Layer 4 of a small transformer language model trained on English Wikipedia (11 layers, counted from 0, width 96). Numbers have three digits each and are written without spaces.
A neuron's activation on a vector x is GELU(weights . x + bias), where the dot is the dot product.

Input weights of the MLP neurons that the questions are about. A number n stands for (n - 500) times 0.0023.
n1 (bias -0.034): 439328667351676404467636356422582680711408588567420420479555610312561600430493711507663322321741209573614659486407381513392472434342434536393470364507540551589493618510678476342470387510404567587770319721316413356439693448581475490523447614473534528574597472703397402431565422476398725477
n9 (bias -0.026): 294476306456533533468413378419496530365389424554389634434532586577441399556565734693554228279577656496515724574352681504372451652461394308516496390523667389480492586544516526354456496481872500638184555560807445340556560601423566755515589480191416485649630546429605370451457681316374706588
n18 (bias -0.023): 401701568544298528522427574266700548403619736283436601695402432529609438457659630436460437552488407488552626224446607718407267547442625601547504663602878645483508677323474445452250528528604384559018466544459483144405652422690621415621611286428504463467583316515570672448724545429461561310
n20 (bias -0.039): 577671630507363773432346523677496451402343428579579429743461347784582651576390572493545394422592316564549344570496658408511362253457586481436390458428559220468512500624488267526608626467456634763663484309557379760286236544764465668287565257445445381588504451528417542500410500566575625437
n23 (bias -0.027): 454537340638350496700414536441512648254484546639570386408426729500338371475465278289509618306496389555566846476585657437563562691339543358304420673595315381566444516610659534558629319523323472492591709228584573546573298471416436605703648401369405420325546658548885496512488329404452678731
n30 (bias -0.040): 463231627345272434389370433656427463346322412832478552598439562577539564513202406533723613405534364437371721504569451429458475664431783573487581588479509539341646770455496528289558656726541572251466273405487387615410711750487487608295407456709532483335307601220321542757804648398452572714
n73 (bias -0.027): 429504483532336440517113800269575573434612435683598559517513706662500542474377252384318428161504292598585775626575472596557589737408622475296445729438445479526797358725409532569543380476396657466471640278707280500667347691326567613433409478444508405467342414627481484363699301556589521699
n90 (bias -0.011): 603715647500406562388504422496294510344221295429401496298504493593868442567794658410365456500611603599311478533482345407486765489500577372586384394482677404537547468661560595556466715458424547566411504427404540462531402459708410287503339407632480636553568574537493635531375475263523528296
n91 (bias -0.027): 481599446538577468393562467351311374616477359550652524662558369599574430579578531414610605474549644442632594473623598640235452483430452285307415481520425330510470342491510249615583583538595424486578429722710311609557587714490670336410332387516544625648416575445457605452473441475679399579
n93 (bias -0.028): 479433526900486413646525440432504665462550653632566665496493531669511388433507368555492588406328607433612471638667421470532448672395401664481517592653289519582565595565541442570328486469379464456464375279436349235566643715435540412449270351455411385618428575360729714542750575335409382429
n97 (bias -0.042): 638500749569486482433440511452611504355545603685481651355122493424211462658433524547699329541261654474337651627599434640437485516688496411464536713319687527291626441493532561194555529482529375414564640493402423515442441544386733511403258425518572678368668477454365846515659526442528523355
n133 (bias -0.028): 571406375542459397623434683339548561353480684548460625500415496528552357582586583470403419661465424380442672492464455256542209561404477340784466729590309322467476573583611530446422177527416551621512762684284589408614772450555687439433280586542721386296396512555784410669757543425294418539
n181 (bias -0.006): 342574560547418484524490436255497566452387493646590470490577163711484500635382374472389576393633462519285361510369444665382330554618567451574565484574557583436376421234632475459534350415569481543484513522516603484678519425432569576390646759647414668526486436542567358468556481596418703574
n188 (bias -0.021): 539510458585518350646634497573353447615478447592516464471594694535432245322472477457541361327487409456630481513554470292603525193561512490477476356500663608629426407388454482518490564488567478598509448553484539537582679606611346463533567447567415611431222431477524689413532734275485748549
n194 (bias -0.026): 316446672493461578383473465515356288589357471444453489430568452696787380373410493436643446388469444737654589719528463775407466409666332347522617693382550442434662551543248586531595642338507510453555393633333296527668412427538609497500643489456603601389559476545431458295521723453415587485
n206 (bias -0.038): 351632590446523600450421239479432500534376342695693676496533422280520496196587500477354357586620521229473406779569366360484687529500296626554531508508278821712496402603684565337763442284539664648532242578524284492508399483616601387345460512639508504591462852633478361368667448527463528614
n210 (bias -0.025): 482528324522453393500628390701377336796644448410477605377457611527423262651557524441561578537550569568396714492365548504395374440593451539735616436557579606357431779525704300418285603353445534351391461589576597190452556660378573307500382353684707367390516557733418655206566709409561526513
n215 (bias -0.033): 595439508482625621327301701469589482300445485510553511285436479648534452611736666408666549622471610576468515623537397439561450680459421343469461594237364454581407468482427668532423688450500732617434526425316673639316532353231370482556375420411724680372407325630624526622801621521366303488
n221 (bias -0.030): 527359496577398241351442559482528650507437275516804664766747422731790310544431423517429393595277533335647575521585480432510605536507616507533503658507608507460472551463635722517449547412625388647438421446667365297480459683490556442507455355369463357462397352607438524514518409463484320561
n236 (bias -0.025): 524368519654555630371579377462272528403580515476444664368549553456593382356669630461563459340624508421386552482629405449750770667555382470584448536598530729523802507392679524404527535331352536616482422546333448193532645469263647532421485246620573405554427478382534239436567511441377735659
n244 (bias -0.024): 298508785640452521462504547392603568718518546387541392562624511467511301576601661567563425425533379511464474378489647453332322363533504678263416471525666470481371593563909563262325447539260405354460639450522313440416365623548482397635504633419653522634604793449476692418511416517254573524
n252 (bias -0.011): 510389613484302461441582457598587337571600378484510346681534266620425228396510549391296473468557354572542371659601603574412409535345608595416484316457555562465540585726290398510688474523616363514361507461430476358519487528310503461405356739503455513560578685515559507435466787503715543555
n255 (bias -0.032): 563680781408279452419621294500663651557462656547484330337500616593508570512393589633488701245523558481402457609181426589458436544683515602444371591515484484753340526573569533290331593604459550563222350797650496578474590508465531305616485576198393465442300363329695408398461569415468687517
n263 (bias -0.024): 360439658440490613592511410216216364632423321727594657423492607683511522557540374366316530464555250493382519629662549473396507519570554515340444633460669628249467603441684615301386426200486485474558429471682422468451521695705611461766471492444643496595473514656514612218437551476520573584
n266 (bias -0.030): 143672469388489493468719463448618574484474673607837519705601471466308626602306579500309407562647456403559261588389761392485592524469570473567680355459543640728576544615532532382417562237606557422463295526398338833529364591424546515364300363493637440504416384444316586518573508522563425554
n268 (bias -0.007): 490490689458657613633579669380551490415293451635527592456593555574452530368583532555744394370239471431382531544422715670179568270622382517280471342513472583455416598475518481461500658474481483483616524412473425380613435560660453370532614691381271563606588497565528427471367413359447643489
n283 (bias -0.033): 494441483439553452423536559525621608472600497644370664403376409390619530497289434474453739468423361713425745456517391617467429337439428571486436648523637510531375539608490630403598610458603637469269329383467275439375529336587577640591303271555443360493747612481459619728558633535547397540
n290 (bias -0.037): 358524402438507394571571379504477374593360199697605484282520611504627519718459699621402465404656577440638430704588325489466393484458556709401467736300461555571615311362468326522683658529361473789662629548443504459387530488500346455439568362401522082716830526444411526400473473591479674500
n343 (bias -0.027): 570601518427666330554432490427493493353600619647546592507379679587496587684592544307541667443521674490608595293472397391571399273423564405551295681552325443525381344441544457453435433483453490557397479443763546638677540344316601240428344712453579542279716462407676442632465635437426528515
n363 (bias -0.036): 446424590527424503280590476408627126407332445652410399398446380771389581511556599443462525534356504459582636308755284513397442431404675346518701555472590475434603562594581654428588771476500419424465626534679669490510452518451585503437626682432731419402649493484329566466568328463385535596
n370 (bias -0.028): 432544383357657493582727532852346583591596559641540616507365538593402586507546664295836464635383375539563449439414425418343452659655378547667364511345416460389442427307664649521285479297514632427387427528277682424459580429536651417359290426486595600557297556457600560497362560435527556562
n380 (bias -0.019): 585352559530522459427629653520228496447311584700409453651290410446547469472557455712628449399461574534764410617660493675439492568512583586556500500673444472641480640493310434331601765608437596227252611395542717493314361338581555643562577684455460323308369450328471592444555747156302531504

Each question shows a token from some text and the vector x that enters the MLP there. A number n stands for (n - 500) times 0.008.

"as": 480488330477283528443565522331448307586555639293515293441582477467361692662534524747526441606396398644463388451447397393693627561356405739485422506618340637398555538298248325549463469509682596735569591521512502783676338442542416595504592209448462525480594800709436470528319572416509309660
The most active neuron and its activation: n20, at about 2.6

"18": 394392573558309532376562576250345426601540768400402234382437515418443632576390342719674510570168351555429298428366532434514771493460583651528432630436474598339502642361418459510360453432703609681474542456576457761664558440443616680396504412524550699545649823571344509532286436524477368583
The neuron with the highest activation: n97

" law": 340298423509347479360608548298546347681561847371376254491465636571364687482564470658573495560147439663381226386397580425473684487431538654579399566683343440403457543375444381487534531666638571627643567471540531671566509354508459631546464332482405640587628674672316398610259505516599259721
The two highest activations, in order: n268, n20

"e": 454231562494189497355427433374482438601519629494377416436572592398384648572514670686397289775321466507542392484376388340533826549312462616596503532568421525535614506242441325601350543530582547768455618596796567604717456576584462535372441411451413600521577646669486461545133535445623301522
The neuron with the highest activation: n9

" a": 378318352545345447385445595354509366686396734201416329463421575532497547560547487764630423657289464661436422342576457451511764354542581553528418556474409596489487432318366505491338460567757564560542558629816668673705547464332383592378551321477423631635549802590495471480261474404421327626
The neuron with the highest activation: n9

"st": 369276407456337573412470531314449478587585833300291381579570541324475578584370544654605495627287430642563215473495323408552656609391566629603490592455332778472540564283442417498320420412671475676336534564652597694617422564380321459394512421483488598685637754699361421641297535409647438558
The most active neuron and its activation: n266, at about 2.3

"20": 428424586581302471437457529314313349692642682398399331357570508319501628466414407748537477715324395623524336334392555476563714402516478635484456675472338700324401575418410450422415432535678510706548506477611487651772398507450396658413478434560616683535621869643504418532179419519458211574
Which three neurons fire most, strongest first? n244, n206, n263

" |": 487309304552380546431386588371440452713437676398512355356534609414399638450434448708604632617263354580542320495509372376607657304422652716498410740626410613465568671225312424520341454475800570612578548605633585667640506386361560472490484325586357562579545742638502488510210426430531216555
The two highest activations, in order: n283, n343

" his": 391291308436302458308492487335424523636476766294376365393460563443569595592593548708538439561199438676475360305414554323471783386533461571531525576589410450408650530423399353556488540635806580773586484503728609483627490323384426650406557304553515648657538772527442521502335437520491376615
The two highest activations, in order: n9, n236

"is": 391351363456203514358489471371450394529597724319446368283491620429370554562465629767493404620275467476405420457418462442682631529245553678571459606566294537378525771247374369524458560550544606769552645567634678641715502522530481544440503442534318617403533770725545413587263456487520355591
The neuron with the highest activation: n133

" Ro": 483246435511288512408404507392491286605600721447286384484442597461480639491536577679552500634194422580511336425392407333499685425379548599621420463612417623358536481384532249550317572610717532735680594623601490493793599456350250602370539392556424711594620689718475514560280365626535283567
The neuron with the highest activation: n363

"ad": 518309483651315580312438499300325483675414748312367350335565658431508608466551444675517419532341363511423388377417446532581604426518638727697367525427450533577625525282297439424483594442607622676635735573689545669768442489488417520546475342411363662408547779758346329510262455532452442554
The two highest activations, in order: n194, n90

"-": 471405540556472456471374537312469381556436721293412363362519510485529604509444516748526378546283446650666355322517385463558726406395630630620457626543324697346546616378350363508379515574817603746451574633631409616698489537421338541392462304464436684458543788711427437471291441371501252659
The neuron with the highest activation: n221

"38": 594331530594325508404501489299302347644475667331392304404574566392597625558333372731583510593210463441529282392429461500541729414524489659583484583528447563384407675335358493504277450501693504781641641584662502685771513494445405690489402334531598603489679786526385463508240370467481348568
The most active neuron and its activation: n221, at about 0.37

"way": 480338438518333370354483517331534447615712678381252361453519576555398485513567598646560413695193355575614309446376351593636771434384471661470415679613349665422449607348323377663361577485569370685533604512630501684679551391451511629400445362488487637476695816614392371575416415542603187555
The neuron with the highest activation: n343

":": 449288403559382397506444640418497462647501721384362356418568524427447599465439458766567579548274308465404270471534472401579687417448647732490474714573445599437559681320515307474400374709747525716625541571726517640701450469523409518473430309568310556636551689479488480426193418378585148568
The neuron with the highest activation: n221

",": 578298364517314468484487605305402382575481763470367312325481509434453625609419406688594547632279377563471242462398496279528763345403707779524549752451490689490491597340370420479451498519675587618385533488675513615591534492432585617424623314584295678506573743542409515436333498449434301674
The neuron with the highest activation: n30

" Re": 322293434531269550446454510251336406602567709260334386401401606423516650405587595708632463574172470562527436386386507317522832418394684617557432493534452572405553600403411377666473649598694513645568498605626598635694551455415304535297529479498447682480566728712520510533299330551573264543
Which three neurons fire most, strongest first? n363, n90, n268

" 26": 542360430698458536365439488235338427614367684332400257402566510401528655479331402758709537603202446504604205425483447435520765458564469704488483604588478522432404674335434511580345486469690470677611691657672526607768526502494422590505379337497503616600592716510347479550211410529425239529
Which three neurons fire most, strongest first? n221, n268, n91

"com": 403325406446290565321453361440463439553690769265324399415565648332444551455640574654539479625160395588518313442447343422631678438375521660629371602616268630329682661479351253599591512603589552672535525511758607470694374438479490557408518431569483593401529730581414535648263394547587361660
The neuron with the highest activation: n236

" A": 459339339609319439359326553296453322597549615347412428390419600447447603537532594758561353616273444617678388454421489502574722428412567627570475592528427593428521470325372402614336511564700531647559509629766615566621532493281216611354510371529339704630572807693545510609253409425486250599
The neuron with the highest activation: n9

" b": 377248454600444550433461582287452368517519674294343322481400418428548647590649360661658346688245457588538324496331455441482795394468638656643363551687285611418436479277468353471443605610627575645445626580722617642768516559313390610510538428534422683530476750654379496456257472351578409457
The two highest activations, in order: n380, n268

"s": 433316335467203516367558406445433513613649830355312565405422631375466635645472624703476388657185428463512266480532382435651719480288503687583418580593373674443641663308428340595322460535538542692562564676581573476690370549493313594495515349499396568513501794613442477514359414453612343598
The neuron with the highest activation: n236

"in": 413285517577350630318403406352361297587529682350327446358528571453574593460550527819429368615323510460437373498428499443530650563396516631478535648511366675524542559277296334605485415412580550783462587613603622657716501605542372529354351373498439648540626860833485475511366389541486257500
The neuron with the highest activation: n206

" to": 464331496559153473361533510396527459734536729232422393309469519441495693475575478734615517435235412654407343463379452388580643364404517654532543717407363584473457570458376366489299444574656457679518666631679564554706614412508543459461643338550337677676542707591424486555334432337584257665
The neuron with the highest activation: n255

"man": 485363427730299453322508608394462476728509737377256281557693560504554626509484465703583644566182399593387234399348444416541632460360627601442430465567292528543643689308399429496534390471632444627552626480665568444664370519623431568443420338497457535544636868666501545529321396617538204517
The neuron with the highest activation: n244

"al": 507366501483367416414399568325482353524530654268287388471457515419527647656508564713496378749304443553608288432478420405607627530388481715505334686574415603500494531308339244545375562562665511706555729614726431655573461490394292526385439327467406559395656806755472470663337455617583374558
The neuron with the highest activation: n290

"un": 467502387598287527444430538314442458495575655230361309408523490322371673500601426732519550569311463641444286472538445504566595450442492717419480514585413708467557613401173431610507397491593569591506526454688622722543345538755518571484429265525516658458519857730409422388381412533597149702
Which three neurons fire most, strongest first? n206, n73, n20

" Mc": 527375475419317607388422476330487469539748648427206363376445486413379687462632488503697450605234515544618127495297352402627638394383498644594369497706429584311523672358534411642519575647660530670526603592515655500697471552415410536379462314503365743524562719720543589509297329503590281655
The neuron with the highest activation: n370

".": 507407670378346471490431438336488423622608708423331282362547490388425597551332577746549487755308481435560220476490310238571755406372635582575416686663453546534529728281417390498465518590624555777521589455667592567636472551392425578381516323575409555510622709734457531431276508359560269449
The most active neuron and its activation: n290, at about 1.1

"\n": 490389445488295536415524497267396515543432696406499323352491627283636523451545311537604586637453531566529304503309395331466771416561636642537571611609399611469495721345452351453302499501736541606554700556652593592758380396462462639500567373651290535462552757574524579541195391328465180704
Which three neurons fire most, strongest first? n23, n90, n380

" from": 437361468468233462404516521305485477704459721275431342350385499558536695540586524726548644525211414640436256410316452416547755357434455656556550690450385609508396587306312389514400529614697539650524583631690578703691596447398556556526598317602354632627439698551454391446289444469528283638
The neuron with the highest activation: n255

"con": 294416461495266571407459457300462416629751690325325251365582609457450673479470524611639538577257354561359381390509397593668570462438537699479494514576377575410492608455270362493459494395623477646528596545644766682604476402462503507426517516477444667610635836704427401628203469523538145638
The two highest activations, in order: n252, n363

"ations": 457405388534267515401526632322427452672546841300330344442549612516394616589557329732642556733278337649372339521493469427611782462417459582529325660583439508455525634343413353452448405595561457622530488402623496680610423342584479626491540278359465495497746759588445377544309525501679227628
The neuron with the highest activation: n283

"li": 524381419443250499289396487407379463607515688374331312350479580391522571420567598608471417579112482584560428459551286362673579448419534706534524543461306610430612602406359409520387556532689600762506658550623580616871396426394338530491501510549540634536481778769482412585167419591565357563
The most active neuron and its activation: n363, at about 1.5

"er": 301450400583270482364559508312399505674639752482333272413571603421509564564512466676710654728272484557470181368336466479659570499309485607471427527626411621470637683416361344522374591575706594621396527549718601536664476473430417478343381355501387575636678717731399451532302468640451269494
The neuron with the highest activation: n210

"L": 594303585532308475447498623275442508591572684340341436480526434431530554480569522649529519664186404533509208498542484384591740513512476616444412479526462490508451541374515339436379503495747556634580587602652443639596405279439090596453510403639485780475602720735369537574162408455680282664
The neuron with the highest activation: n90

" S": 563329430512259514436412514249364416667562723359392475353412616476354609470529606772584453677204516480484374586516425331480738452331589598552316500537392625463522623330491356667345514630683648641551581650634659597719468527398165572500550293470349683543555622629442577563231434478559314587
Which three neurons fire most, strongest first? n188, n215, n268

"==": 442368435597336499524468497325409529595527743352448320264501597376529596370475354661713499629307328636564400449260365358534766488670636662503414549543349532530561655343288437564483450529694475612595579454679462650543404372474559741379453328576439424586552770747549536587282297428605316621
Which three neurons fire most, strongest first? n23, n73, n283

"F": 524328572526342495447433580196394382520557704340348422403500527290534584358542544752643411565251436517567349587376515376586791403502488695699296489475475636472502563396439406499462496609773564571520606584663580610692459475380244541440488386486375773449600771711333439525218442514583353559
The neuron with the highest activation: n268